Layer 2 of a small transformer language model trained on English Wikipedia (11 layers, counted from 0, width 96).
In attention head 0, each number of a token's query is one row of weights dot the token's vector x. The head spreads its attention over the tokens so far by the softmax of query dot key.

Query weights of the head. A number n stands for (n - 500) times 0.00043.
q0: 347,277,350,443,477,731,322,586,455,536,420,572,633,616,724,531,467,432,493,448,372,375,546,526,457,594,632,471,529,370,567,540,430,578,492,548,702,375,590,618,458,327,439,513,435,293,335,595,533,272,381,531,674,565,742,582,643,374,477,667,262,430,690,682,571,408,393,340,631,322,560,551,435,688,368,623,769,578,479,571,256,554,376,555,199,464,593,328,607,489,458,652,671,620,531,465
q1: 518,516,448,490,362,407,719,477,538,343,636,453,485,577,490,623,744,408,383,477,609,509,420,523,458,541,539,321,483,429,866,661,536,312,278,541,419,585,559,342,335,658,657,498,288,543,340,377,541,612,509,498,320,671,473,669,583,480,392,537,605,541,475,571,333,636,466,534,520,411,526,452,399,357,544,430,534,512,504,458,724,408,520,602,495,395,556,582,348,371,588,489,469,502,425,764
q2: 724,594,650,488,457,510,413,325,357,361,527,590,595,265,507,343,740,644,315,345,507,452,371,516,400,382,608,501,564,650,653,375,517,724,718,547,533,519,400,459,396,445,557,555,493,555,535,548,439,647,381,576,552,490,380,347,533,496,580,531,506,608,412,479,329,300,607,543,373,596,731,391,704,555,432,491,256,163,511,518,558,611,494,656,736,498,278,588,468,454,530,455,360,349,412,277
q3: 510,396,524,455,485,501,510,409,471,305,460,522,602,519,522,521,691,504,491,379,413,567,494,619,590,530,670,383,479,780,659,429,608,527,527,450,587,501,368,365,466,434,394,453,481,438,571,496,517,403,495,488,548,535,622,480,527,430,469,351,560,643,384,739,474,281,501,564,537,501,832,482,514,394,580,734,380,484,550,365,430,463,566,558,511,418,439,443,474,362,504,401,438,446,327,365
q4: 341,783,785,243,301,346,547,713,729,611,452,438,502,671,543,652,416,710,424,603,483,381,468,468,410,502,420,471,676,393,650,558,811,376,139,559,372,413,368,557,477,400,389,455,472,308,555,354,587,415,549,422,425,297,354,611,547,559,485,500,511,357,423,510,518,709,488,804,404,424,353,509,353,451,444,359,519,592,522,618,552,469,524,366,604,542,604,356,475,364,449,420,534,502,431,533
q5: 351,671,596,540,696,571,492,600,450,523,382,455,448,421,408,321,270,549,499,469,452,331,485,337,682,467,454,586,700,312,208,630,450,451,550,437,577,493,674,584,594,465,508,606,474,694,631,520,550,599,561,423,764,404,474,539,495,710,587,700,439,463,651,293,475,598,507,466,422,515,189,530,462,758,494,320,596,560,478,455,680,502,283,433,352,658,657,548,532,631,676,334,498,682,511,587
q6: 501,391,383,529,780,216,417,518,580,731,519,328,452,380,537,519,757,459,323,548,850,638,723,577,608,622,483,429,424,566,697,363,562,547,306,380,578,598,520,634,489,598,358,369,374,450,449,424,619,418,365,546,435,518,529,424,658,261,423,505,580,473,376,589,592,547,611,499,644,424,456,658,315,363,546,583,403,709,401,782,694,518,408,357,566,276,487,383,635,467,758,652,641,535,536,578
q7: 437,419,439,694,378,548,478,595,233,658,392,571,485,606,422,530,537,301,362,306,416,485,366,611,456,444,569,414,532,349,437,601,509,447,403,588,483,548,287,232,387,717,677,243,431,791,649,514,638,462,204,706,370,415,231,638,346,480,525,536,616,558,542,426,484,524,573,579,428,697,705,557,702,575,422,258,311,449,478,449,407,541,296,588,625,613,548,575,380,229,443,490,534,436,472,175
q8: 559,768,407,613,384,294,550,516,229,471,681,495,323,239,523,309,669,684,385,497,655,533,225,322,390,255,420,322,654,567,532,393,592,605,739,429,477,381,549,581,389,623,216,297,729,499,412,498,555,459,477,496,442,374,586,395,551,639,554,581,612,522,517,391,697,519,707,498,230,788,853,477,472,354,617,140,277,384,302,284,405,374,633,346,744,508,532,506,308,214,376,472,433,397,851,376
q9: 597,670,784,574,594,567,441,450,723,577,468,366,393,464,443,715,602,366,567,553,589,438,780,676,887,398,376,382,420,346,365,799,645,266,363,588,289,581,605,455,637,313,646,507,410,506,679,435,422,464,585,263,433,432,754,443,514,622,351,664,213,488,397,576,557,321,679,536,467,632,568,689,441,524,665,696,528,524,440,492,395,511,509,513,593,300,534,315,570,519,578,510,610,474,390,597
q10: 637,313,478,253,662,171,659,534,434,323,612,418,508,680,522,778,245,499,694,549,731,411,495,294,459,534,422,250,659,386,660,632,464,466,500,578,391,528,404,441,496,473,580,585,525,633,759,641,596,354,610,354,567,221,507,487,434,403,545,530,590,391,268,379,610,619,511,571,547,500,497,473,332,770,866,331,697,572,654,420,654,456,534,519,718,300,540,361,409,637,526,639,359,357,490,777
q11: 388,507,445,599,613,362,512,390,751,381,400,475,483,628,287,531,644,318,527,299,477,344,757,496,223,432,329,390,482,489,439,732,437,660,463,863,599,397,691,749,413,682,484,323,606,460,357,539,360,531,559,534,342,403,358,460,820,557,451,733,772,434,261,675,368,591,471,590,466,357,257,455,441,706,484,483,609,508,373,478,313,494,279,393,533,348,444,492,508,503,684,221,472,205,390,331
q12: 476,438,531,434,365,456,382,489,756,566,421,557,556,431,364,617,634,525,530,312,294,602,360,466,509,452,354,683,242,544,519,471,392,564,411,609,628,481,230,679,543,763,413,421,619,695,618,502,471,319,298,515,839,565,538,732,566,656,509,527,746,799,607,626,713,506,483,580,711,374,513,558,615,478,408,582,412,466,471,461,510,604,342,464,329,708,638,682,348,239,293,491,867,599,679,417
q13: 482,343,542,381,515,576,632,507,402,460,437,440,363,517,197,574,653,167,443,573,378,398,465,497,448,629,670,446,420,558,487,589,395,577,363,313,323,552,521,645,515,609,679,621,651,66,729,677,742,438,623,411,347,527,396,712,716,531,735,445,516,606,708,522,278,461,458,550,395,486,653,543,373,503,769,627,483,486,530,420,491,589,701,631,307,416,479,414,375,377,325,547,430,786,414,612
q14: 379,555,475,478,317,752,475,262,723,519,403,427,331,474,467,711,474,481,291,523,638,451,474,550,614,479,617,498,567,595,524,568,471,328,750,575,425,469,522,797,574,585,542,546,442,673,485,352,584,736,451,595,461,518,656,561,447,655,589,576,659,797,490,339,236,204,362,468,440,73,526,430,569,475,351,650,416,647,433,649,685,336,464,625,521,676,598,703,589,397,633,426,619,372,367,547
q15: 684,380,753,608,419,398,472,452,500,589,825,544,633,463,487,358,418,287,494,473,417,397,642,588,687,135,663,636,483,639,686,394,348,540,602,494,505,575,319,589,326,574,780,787,681,655,565,385,417,827,586,458,612,546,490,251,416,413,463,445,292,588,538,610,335,355,287,703,732,468,694,499,546,782,464,581,519,556,263,728,434,654,386,618,504,335,584,430,743,253,734,571,491,746,620,762
q16: 467,552,464,654,477,309,572,495,495,461,450,437,510,307,552,463,559,496,559,573,593,610,432,727,375,538,588,475,255,419,559,478,594,549,486,444,658,472,452,429,397,557,568,460,445,669,337,553,415,625,317,331,431,587,523,307,614,622,588,330,564,559,379,684,435,350,441,571,571,640,706,474,444,528,513,504,412,493,633,355,584,377,515,530,502,517,661,530,344,461,450,639,561,522,511,440
q17: 503,565,647,509,580,407,422,741,524,319,599,499,398,541,356,437,361,681,471,402,529,644,514,367,308,283,346,704,716,567,253,490,418,479,675,571,397,577,521,617,536,657,329,459,532,569,524,327,445,424,551,481,489,339,425,429,311,522,702,569,402,464,495,408,480,522,701,408,346,523,367,573,523,502,667,293,419,568,338,441,414,434,432,348,560,493,599,458,514,428,385,344,560,173,661,331
q18: 495,423,280,489,587,532,270,460,510,611,460,495,564,504,573,481,534,361,527,625,518,421,630,398,550,332,626,489,572,473,420,508,454,526,508,538,328,470,467,474,514,512,520,575,503,512,469,503,530,593,506,559,507,444,471,520,611,404,449,543,398,446,480,487,481,720,502,394,438,420,487,589,498,626,586,502,524,544,475,584,381,581,454,539,571,546,563,484,491,364,550,621,537,578,550,688
q19: 722,489,452,554,333,495,413,435,399,479,568,708,538,393,473,351,570,551,518,515,371,600,526,414,547,416,554,463,616,528,541,501,460,648,669,711,435,532,555,461,452,518,723,489,494,524,608,475,380,587,471,603,584,540,342,499,471,453,566,544,647,585,417,354,481,634,650,626,409,558,506,525,789,473,351,426,350,142,432,480,592,503,467,608,552,564,409,607,527,334,500,460,398,296,463,442
q20: 349,525,414,420,629,440,380,626,559,582,425,570,476,535,457,599,604,438,717,747,643,365,560,383,790,562,475,497,437,168,535,629,579,256,415,489,637,698,677,557,783,545,526,462,454,534,741,470,565,658,483,529,517,531,585,576,610,278,344,735,438,529,505,532,533,634,599,440,560,656,208,550,649,481,735,482,449,594,443,560,402,413,506,546,501,516,817,501,663,376,774,541,623,587,498,624
q21: 604,452,320,461,485,572,573,428,689,526,394,336,408,564,607,611,612,348,553,613,592,684,731,557,707,667,526,602,368,389,359,674,461,336,409,524,610,487,699,614,558,429,327,661,496,490,487,300,394,560,567,309,501,472,681,453,659,383,352,381,565,329,611,551,530,724,521,512,579,368,384,459,424,524,567,683,587,628,538,558,394,610,519,335,238,431,457,311,597,615,603,608,566,637,494,759
q22: 464,444,500,438,762,506,549,548,718,605,418,477,549,539,432,648,507,415,399,381,364,572,285,447,317,534,481,298,416,512,431,429,412,332,470,365,583,431,454,464,565,335,589,393,575,655,518,793,613,282,801,356,356,464,463,573,549,399,661,608,582,256,460,583,522,317,399,282,769,389,434,456,484,637,358,564,612,474,424,430,534,453,510,650,383,719,501,459,473,621,439,619,714,531,566,388
q23: 698,619,451,427,736,335,482,526,488,339,484,353,415,291,406,264,304,391,595,678,497,591,399,530,451,612,508,399,649,774,442,334,581,199,405,518,473,698,612,826,416,499,597,475,523,520,706,628,427,387,733,378,445,479,471,279,597,328,674,583,229,645,608,283,492,875,572,560,222,539,447,533,456,791,593,352,529,452,488,576,471,419,564,752,460,409,304,362,445,535,407,546,385,534,451,206
q24: 682,515,542,366,729,540,512,589,392,188,461,532,477,686,449,330,600,308,335,461,373,610,586,516,338,390,561,507,534,857,507,496,274,515,456,632,562,631,578,540,439,360,686,595,608,218,478,449,246,656,473,857,484,370,444,393,418,527,812,700,424,649,617,579,340,325,524,671,544,591,599,417,365,514,575,402,523,504,505,549,428,407,445,556,439,367,352,697,526,302,545,490,506,658,519,431
q25: 508,444,349,440,647,572,433,544,581,625,514,580,461,607,323,393,565,555,424,426,553,654,310,203,572,341,504,226,403,398,600,584,625,573,465,459,579,619,244,833,363,606,554,635,638,512,430,398,450,418,261,443,721,508,451,680,586,359,610,497,683,483,619,571,491,640,440,778,476,216,416,652,443,497,388,527,316,622,401,399,370,181,321,260,373,347,559,424,321,571,790,412,606,429,422,284
q26: 643,407,568,102,781,408,568,342,722,452,431,543,470,899,710,389,415,524,254,547,439,435,598,806,672,603,431,551,452,409,380,666,621,475,371,582,625,404,584,628,525,487,371,691,512,598,624,561,556,453,589,372,450,124,395,588,516,418,407,642,630,346,500,491,396,689,322,497,638,338,387,516,318,704,682,539,627,310,456,480,714,743,407,405,403,663,550,493,613,694,572,461,694,675,494,809
q27: 330,585,672,484,657,402,816,532,637,352,267,376,576,539,641,715,512,497,631,309,557,471,317,646,608,505,696,392,494,518,763,466,594,567,466,490,619,819,491,157,391,653,349,386,568,269,606,414,464,540,523,650,622,602,413,423,642,539,825,542,611,622,360,797,360,519,548,589,206,522,670,594,663,505,513,486,373,619,623,586,524,662,724,453,683,328,703,556,602,407,379,671,332,419,572,485
q28: 393,512,380,731,756,588,209,648,618,534,256,650,388,215,662,589,379,339,526,772,574,817,481,453,601,370,562,440,464,474,301,482,175,471,262,388,674,377,583,551,538,704,626,661,444,517,582,420,560,258,512,452,380,522,397,524,480,304,456,401,601,700,429,583,329,584,679,669,488,610,398,368,459,565,335,329,454,626,743,694,724,527,340,517,251,365,341,467,482,551,501,415,645,558,462,760
q29: 418,710,710,487,486,594,445,637,630,621,633,533,594,525,495,356,570,422,408,449,499,496,369,519,440,490,510,611,381,562,304,421,768,523,754,580,667,580,425,666,518,525,375,849,370,375,574,591,333,560,385,751,497,326,409,595,541,415,544,397,544,700,442,617,520,326,304,474,352,411,242,506,639,295,639,584,474,353,427,728,519,347,430,420,450,373,930,609,783,763,444,530,619,558,490,619
q30: 520,456,622,601,481,500,432,514,573,439,484,377,313,578,624,577,702,413,309,252,534,759,608,446,421,393,758,583,243,397,363,319,658,601,307,371,632,203,370,368,738,547,630,495,296,445,368,421,678,546,381,505,564,672,554,518,730,580,546,542,181,503,712,166,602,568,222,255,261,682,537,438,396,478,723,460,565,700,733,342,446,445,450,606,127,229,615,543,423,463,548,639,485,590,371,334
q31: 475,542,609,479,564,550,228,553,442,750,250,538,609,584,331,368,399,533,621,516,531,384,382,360,496,25,606,723,631,275,560,456,485,532,527,492,797,493,634,465,603,592,355,551,486,291,540,441,610,432,433,654,356,487,486,611,401,486,731,619,502,442,407,572,450,487,338,603,411,481,296,214,644,431,346,615,121,730,432,317,333,461,545,331,313,519,233,783,517,720,348,682,352,459,602,313

Each question shows a short text with each token's key, already scaled and adjusted for position as the last token sees it. A number n stands for (n - 500) times 0.0027.

Then comes the last token's vector x. A number n stands for (n - 500) times 0.018.

0 "Collect": 383,380,456,387,605,633,709,482,278,585,701,348,516,546,616,576,540,504,598,500,501,509,444,588,594,388,482,328,537,529,619,658
1 "or": 514,515,464,468,521,525,605,548,290,546,701,393,494,524,586,557,436,463,549,495,575,520,474,518,544,502,384,454,600,556,720,681
2 " |": 523,372,381,453,484,632,561,474,374,559,831,409,657,493,433,425,652,466,441,396,497,600,501,663,539,431,325,297,520,602,675,772
3 " ": 603,438,385,450,551,573,584,383,379,507,751,449,627,478,469,446,657,404,467,338,529,574,435,617,520,517,256,316,567,588,833,704
4 " |": 359,470,444,498,471,610,538,476,361,563,803,396,658,492,443,438,451,365,385,398,474,604,501,648,536,452,313,295,518,590,687,761
x: 525,487,462,363,651,406,497,504,584,338,446,460,301,625,544,836,514,427,494,496,510,366,680,494,506,638,471,446,336,551,483,609,342,568,477,478,380,533,567,551,442,506,525,618,654,548,585,517,436,610,691,476,601,421,500,316,633,666,357,644,505,551,537,531,418,393,522,492,613,616,496,633,468,632,527,366,602,376,551,498,531,446,416,616,585,271,465,368,318,667,402,353,455,555,435,459
Which token does the last token look at most, and with what share of its attention? 0 "Collect", with about 50%

0 " the": 467,588,466,247,553,727,632,394,331,633,911,402,597,499,498,439,461,607,608,531,660,581,479,697,601,318,352,358,654,627,668,789
1 " beginning": 366,339,514,341,636,659,630,464,350,508,707,425,644,397,563,521,384,507,677,411,583,557,614,577,600,335,522,260,584,551,457,616
2 " Hon": 549,456,405,425,537,585,575,497,349,653,762,500,559,537,562,433,436,486,624,389,565,624,529,477,610,430,339,377,526,485,615,689
3 "est": 526,491,414,463,562,410,587,525,403,597,691,355,483,543,492,559,583,478,549,479,577,539,479,531,580,450,394,383,550,612,700,621
4 " Char": 611,626,371,470,563,580,675,437,401,610,780,407,548,602,588,554,609,495,510,379,540,576,518,432,562,333,440,420,512,579,652,710
x: 481,421,458,645,578,426,317,419,419,508,571,538,432,573,420,787,382,674,586,383,513,509,727,484,467,557,674,466,463,553,664,522,488,546,426,544,495,258,448,481,379,561,570,413,381,569,631,589,408,598,634,455,495,461,641,448,387,516,490,540,477,668,340,336,449,425,247,435,437,664,432,468,617,636,611,454,502,531,534,418,701,499,564,524,567,356,560,439,545,632,546,641,640,504,436,693
Which token does the last token look at most, and with what share of its attention? 0 " the", with about 50%

0 " Dark": 432,450,510,386,599,623,695,482,309,690,804,377,554,583,547,597,486,512,576,530,522,497,438,528,574,405,420,279,625,617,695,652
1 " Pa": 497,436,437,308,648,573,651,469,499,611,808,472,614,641,645,393,384,457,633,354,506,662,540,466,585,348,364,336,544,574,752,775
2 "s": 630,411,468,363,588,558,551,438,489,535,689,454,554,487,511,563,546,501,501,482,508,568,496,582,529,405,452,426,584,636,811,774
3 "sion": 435,464,515,455,588,485,545,427,367,593,681,420,530,456,519,629,508,458,465,543,607,500,399,546,557,474,541,343,567,612,568,593
4 "\"": 457,487,470,435,538,549,617,469,380,585,816,408,602,514,491,550,492,504,487,485,502,606,543,621,650,419,324,261,561,651,686,627
x: 523,574,599,508,651,437,617,465,493,447,399,521,289,513,495,753,457,453,564,645,554,448,650,455,365,623,558,549,412,553,644,573,278,434,490,435,405,504,527,588,510,586,563,592,393,637,615,448,480,368,708,243,538,436,648,326,629,441,519,418,642,469,620,368,515,573,568,521,590,571,529,605,413,651,452,354,479,301,575,598,587,324,562,544,538,438,397,412,535,625,563,444,563,355,427,531
Which two tokens does the last token look at most, in order? 0 " Dark", 4 "\""

0 "S": 391,441,490,330,650,561,651,453,426,626,724,473,592,559,588,520,377,570,615,376,543,609,466,577,540,366,370,252,506,625,647,709
1 ".": 601,443,392,378,625,614,642,468,400,668,807,448,654,406,592,444,489,584,537,459,583,590,492,584,520,419,339,138,614,658,736,777
2 " soil": 517,383,525,357,639,636,567,445,402,645,854,482,646,501,548,580,463,504,521,534,613,535,462,616,536,368,487,245,604,553,662,608
3 ",": 446,395,499,419,519,593,672,417,396,643,880,455,637,374,570,422,550,426,454,473,594,514,430,646,533,433,314,300,584,618,740,815
4 " Call": 570,599,363,439,608,578,660,424,253,536,776,390,559,587,517,544,563,399,548,418,544,582,536,530,566,414,460,349,516,567,601,630
x: 441,326,550,490,343,327,397,422,351,277,418,489,550,491,519,819,381,583,647,473,703,411,660,399,553,476,671,537,458,463,596,489,524,397,558,508,666,394,543,423,353,678,593,504,416,525,528,583,488,595,671,545,702,389,673,319,403,445,491,435,519,636,465,273,488,548,481,502,473,507,496,567,440,683,536,586,598,441,402,432,490,549,457,489,421,278,439,555,551,500,595,500,521,498,427,654
Which token does the last token look at most? 2 " soil"

0 "der": 473,501,437,410,562,524,556,541,258,589,745,320,460,471,583,588,511,518,544,488,501,571,452,610,506,441,371,394,558,676,639,701
1 " |": 634,371,374,429,483,644,559,477,372,564,829,408,661,496,438,427,559,542,489,404,505,602,501,666,536,434,319,293,525,606,675,780
2 " ": 675,393,381,414,552,595,598,396,360,519,783,450,639,465,470,434,499,444,521,346,539,591,439,634,512,514,239,298,567,610,824,726
3 " |": 386,399,412,477,466,618,535,479,359,566,798,393,662,496,446,439,590,402,414,400,480,603,500,649,534,456,309,294,517,592,685,766
4 "\n": 479,361,380,485,564,638,631,411,353,637,825,534,619,418,485,503,592,454,464,352,517,595,507,796,566,433,436,270,565,570,658,833
x: 573,512,475,400,615,397,364,467,509,365,442,402,391,636,601,541,320,569,454,536,608,514,684,480,374,633,547,389,562,573,425,512,389,545,476,525,616,674,606,509,446,355,460,418,484,639,542,526,358,391,611,415,374,482,586,299,664,552,519,725,523,437,562,419,591,627,674,595,517,568,607,542,559,672,572,373,620,467,695,582,382,222,593,537,568,331,422,343,354,547,661,487,554,560,441,533
Which token does the last token look at most, and with what share of its attention? 4 "\n", with about 90%

0 "c": 439,397,447,360,568,582,563,439,468,554,474,331,557,532,588,553,446,473,568,422,569,569,558,529,479,490,457,429,572,637,754,731
1 "ing": 523,421,414,343,605,499,622,404,391,494,743,426,464,478,601,479,372,473,553,396,547,458,527,491,541,419,400,394,449,615,701,703
2 " a": 577,408,422,318,500,641,624,430,365,574,820,396,583,516,507,462,488,540,583,451,654,635,528,587,545,430,365,363,589,572,704,737
3 " local": 584,476,423,391,548,584,559,474,402,570,788,526,594,459,431,516,424,452,570,465,653,620,451,560,561,341,431,371,640,525,610,598
4 " coll": 557,607,376,440,702,580,652,495,406,473,735,460,659,525,544,426,527,403,585,345,566,639,587,617,506,356,537,281,524,558,598,677
x: 656,557,655,632,476,442,472,471,357,455,428,199,542,641,447,819,384,578,582,418,539,522,498,495,654,445,476,421,316,356,572,528,586,529,532,509,440,350,412,365,338,459,480,552,507,572,527,436,600,564,608,561,580,295,662,389,306,404,596,689,560,554,422,437,495,485,429,582,355,625,442,497,427,589,469,671,573,548,521,637,657,489,485,520,614,453,370,487,496,559,533,671,686,556,467,414
Which token does the last token look at most, and with what share of its attention? 1 "ing", with about 30%

0 "\n": 470,559,407,386,570,651,621,420,359,668,865,534,618,430,477,477,417,651,571,407,493,557,480,794,582,405,423,275,582,539,673,846
1 "H": 440,422,445,412,689,535,652,515,371,745,701,387,654,664,647,471,397,501,601,419,582,657,474,597,500,425,400,429,513,572,545,703
2 "on": 588,501,507,454,474,513,537,506,396,531,695,395,437,435,573,537,433,415,510,455,609,478,519,521,569,546,433,414,573,513,739,645
3 "est": 530,485,418,450,562,423,595,487,399,617,718,368,486,554,498,555,589,482,552,470,583,545,472,553,589,434,400,370,556,619,692,632
4 " Char": 604,627,369,479,557,573,672,418,401,617,780,422,536,607,571,566,606,507,521,387,529,564,514,451,566,329,454,442,504,587,626,705
x: 499,422,466,649,584,420,282,418,459,494,572,572,479,595,435,740,355,680,547,379,495,501,718,514,510,545,678,433,472,548,646,518,495,522,413,526,511,280,461,477,389,572,551,412,361,564,653,587,414,584,616,439,480,469,634,452,362,524,491,554,462,643,348,307,436,457,230,417,413,672,448,463,640,630,619,425,500,556,541,418,693,484,563,501,535,366,546,423,525,621,570,637,598,515,426,694
Which token does the last token look at most? 4 " Char"

0 "k": 390,458,417,425,546,503,540,513,371,582,638,352,482,538,579,518,467,548,579,456,597,510,485,569,491,492,415,377,606,632,754,636
1 " A": 540,468,411,380,585,540,607,472,354,596,831,411,616,625,525,429,426,531,652,417,531,662,443,576,538,430,356,373,560,557,724,784
2 "ster": 542,430,425,434,574,449,589,506,393,587,703,325,510,456,517,588,510,502,496,495,581,487,349,558,552,447,515,260,727,650,670,580
3 "oid": 488,481,502,438,542,559,566,399,402,619,701,429,495,493,525,568,525,450,507,510,621,518,461,619,536,470,486,284,613,601,675,579
4 " Part": 541,637,342,460,609,575,662,462,323,613,806,353,595,500,420,606,565,398,564,386,618,546,429,494,650,405,472,224,580,540,547,602
x: 607,354,583,516,518,426,343,514,424,428,260,522,632,582,490,861,506,508,676,475,680,434,678,435,462,537,655,516,531,571,519,431,723,467,760,499,594,378,569,571,381,549,572,582,459,572,601,569,401,491,604,414,590,312,647,431,503,574,544,415,442,547,344,480,620,579,394,491,629,576,498,506,494,724,570,642,643,569,386,430,589,463,591,487,603,448,407,557,577,498,503,395,632,482,424,489
Which token does the last token look at most? 4 " Part"

0 " ": 435,439,409,326,579,611,554,386,376,538,777,470,650,462,477,453,330,613,558,397,555,582,427,659,540,505,260,274,583,586,803,743
1 "4": 541,359,359,512,547,586,611,411,389,578,718,369,726,396,511,495,536,412,484,409,521,647,508,576,525,433,314,328,429,543,621,607
2 ":": 557,412,432,453,424,583,593,460,389,722,794,438,553,344,486,425,552,534,463,406,616,572,469,545,544,316,279,302,531,609,663,751
3 "0": 483,550,396,500,542,534,641,450,346,540,800,465,652,413,519,454,563,395,469,457,504,627,484,551,644,425,315,384,489,524,577,651
4 "7": 419,577,450,548,590,572,562,433,431,661,699,398,722,469,502,517,480,327,401,429,636,628,502,569,536,390,370,320,509,560,565,737
x: 412,593,634,462,692,413,453,587,466,442,460,545,310,585,453,734,496,362,587,476,720,338,726,495,522,588,399,465,633,446,386,696,486,401,374,481,433,558,548,626,575,611,497,570,527,457,532,322,630,435,629,459,335,314,643,369,601,491,399,549,468,379,520,413,555,641,560,537,602,452,276,513,421,575,573,419,529,497,398,434,543,427,555,373,597,433,575,300,520,618,496,450,635,628,565,635
Which token does the last token look at most, and with what share of its attention? 0 " ", with about 80%

0 "\n": 470,559,407,386,570,651,621,420,359,668,865,534,618,430,477,477,417,651,571,407,493,557,480,794,582,405,423,275,582,539,673,846
1 "1": 618,382,378,477,522,570,647,343,397,609,702,384,705,419,464,466,504,502,473,382,545,581,472,561,510,480,263,411,526,593,695,643
2 "1": 535,376,402,497,520,564,613,388,407,621,701,382,720,434,453,483,606,417,417,390,563,602,487,561,517,450,280,411,540,562,649,682
3 ".": 434,357,390,416,585,578,625,437,401,664,782,447,650,406,578,405,635,494,449,415,633,573,517,559,499,485,313,187,612,633,780,774
4 " \"": 468,410,403,375,606,598,627,397,262,598,871,562,589,448,471,529,571,529,534,405,542,646,477,588,611,414,308,226,543,650,583,658
x: 635,465,431,582,657,552,594,500,599,370,271,366,371,434,513,400,295,674,583,543,502,526,726,600,487,533,513,468,414,535,457,473,341,464,543,312,554,609,508,570,457,456,610,602,380,651,501,537,545,435,788,401,606,450,641,301,513,494,554,567,451,615,411,468,470,604,620,354,431,502,406,477,522,729,422,452,586,454,467,667,617,364,562,651,513,347,387,440,559,551,553,394,608,489,429,525
Which token does the last token look at most, and with what share of its attention? 0 "\n", with about 80%

0 " the": 467,588,466,247,553,727,632,394,331,633,911,402,597,499,498,439,461,607,608,531,660,581,479,697,601,318,352,358,654,627,668,789
1 " In": 520,444,480,289,568,712,676,388,388,589,794,512,607,550,530,416,410,683,600,398,572,588,579,569,518,419,339,277,679,514,624,839
2 "dy": 502,527,549,447,613,371,548,505,408,596,678,420,438,380,603,505,556,496,473,509,561,505,461,516,488,487,447,517,586,621,664,653
3 " ": 604,416,401,436,561,583,568,369,395,507,764,478,650,473,469,423,667,425,450,339,556,577,435,638,509,534,256,302,573,578,840,709
4 "5": 447,591,471,554,560,558,618,404,394,575,722,403,710,402,491,501,510,382,390,446,545,628,548,492,530,451,300,361,448,506,619,624
x: 411,536,723,502,701,479,454,455,467,488,359,547,427,544,565,748,431,335,604,508,658,444,692,541,550,701,417,477,561,476,431,566,404,523,451,505,458,541,515,670,572,512,501,457,620,532,610,507,594,482,610,545,534,325,792,338,688,369,386,528,413,475,637,537,672,460,549,452,589,489,344,401,341,656,564,446,559,457,322,453,372,607,581,420,545,366,604,369,582,697,576,380,616,586,491,563
Which token does the last token look at most, and with what share of its attention? 1 " In", with about 60%

0 "s": 484,416,473,322,592,609,571,438,451,565,732,449,605,461,527,559,386,600,561,484,538,608,496,615,524,441,389,341,590,682,796,814
1 " last": 432,351,438,285,580,719,640,445,282,509,689,481,716,588,496,465,424,478,588,454,682,561,542,591,559,446,450,330,560,519,529,673
2 " season": 502,415,464,387,577,553,614,474,438,580,815,455,632,452,516,553,467,387,533,442,666,577,430,530,716,329,483,248,494,498,503,620
3 ",": 421,375,491,416,533,615,654,442,379,636,840,466,652,355,570,419,557,416,430,448,622,538,456,657,525,433,298,311,588,635,714,834
4 " the": 496,380,368,277,498,699,642,387,312,625,904,390,601,519,500,444,569,507,499,349,691,637,493,664,605,307,358,373,642,632,666,783
x: 585,322,395,329,597,388,545,406,538,469,438,524,451,538,630,714,383,727,645,402,551,543,647,574,376,459,475,428,427,486,519,564,503,447,515,425,510,615,581,568,304,442,570,550,368,683,672,510,554,382,768,501,392,495,505,349,574,447,408,438,536,342,317,472,563,243,494,543,625,446,357,484,497,728,466,424,562,446,554,664,499,432,508,502,463,526,402,318,405,540,611,497,493,539,467,618
Which token does the last token look at most? 4 " the"

0 "4": 590,321,357,471,569,596,565,453,440,599,663,408,704,432,501,515,482,533,490,406,593,668,521,572,516,416,365,323,458,566,584,690
1 ":": 574,459,433,456,428,568,581,473,395,719,830,439,550,361,484,441,485,570,479,442,595,566,451,570,583,300,297,312,541,598,626,757
2 "0": 543,495,384,502,547,535,642,453,350,537,808,475,652,416,511,442,547,375,510,456,499,623,485,550,652,417,317,397,482,522,576,642
3 "4": 450,490,403,528,563,555,588,435,440,600,696,391,683,441,502,521,539,306,402,415,602,671,499,592,542,419,363,293,486,571,602,680
4 "\n": 470,368,370,475,571,634,628,417,348,616,836,528,636,436,471,494,596,450,455,358,514,582,499,789,582,423,448,258,564,552,659,823
x: 559,517,497,403,600,374,384,496,507,367,454,428,395,651,586,546,316,577,449,536,621,500,664,503,353,625,524,363,566,561,437,497,426,545,467,537,626,686,586,491,432,354,498,447,491,643,571,513,326,404,604,417,394,485,576,310,676,535,526,722,510,444,569,412,597,623,687,589,483,549,604,536,516,696,568,359,629,441,673,550,393,217,606,563,546,326,444,329,359,535,681,474,530,577,430,482
Which token does the last token look at most? 4 "\n"

0 " critical": 469,370,503,345,626,711,652,482,295,547,815,401,650,454,522,624,467,591,551,477,463,535,488,605,596,343,408,290,613,564,614,641
1 " in": 518,460,458,290,549,608,628,419,413,640,796,467,581,427,581,443,431,733,584,412,584,605,564,597,554,305,324,290,681,648,652,843
2 "tel": 603,474,484,433,529,564,535,561,372,641,724,409,423,576,549,568,418,526,513,480,586,503,560,554,544,505,397,376,489,625,668,660
3 " on": 539,266,407,345,508,639,585,375,448,654,802,445,577,457,511,452,607,542,534,350,572,584,634,680,605,351,393,284,579,714,637,788
4 " a": 481,441,375,355,495,599,622,439,355,568,845,386,568,527,502,469,593,461,535,407,634,643,519,560,543,431,366,394,581,581,708,724
x: 648,340,460,333,544,508,653,452,554,509,444,531,540,540,530,755,311,612,611,371,501,463,632,474,382,533,423,493,355,473,508,561,529,541,493,373,577,605,601,594,387,588,547,532,365,700,646,629,567,436,712,444,432,486,723,413,571,515,422,407,542,407,362,475,478,308,550,626,597,412,385,470,478,723,364,460,524,483,451,644,624,423,359,594,520,352,384,348,440,554,517,510,569,495,462,661
Which token does the last token look at most? 0 " critical"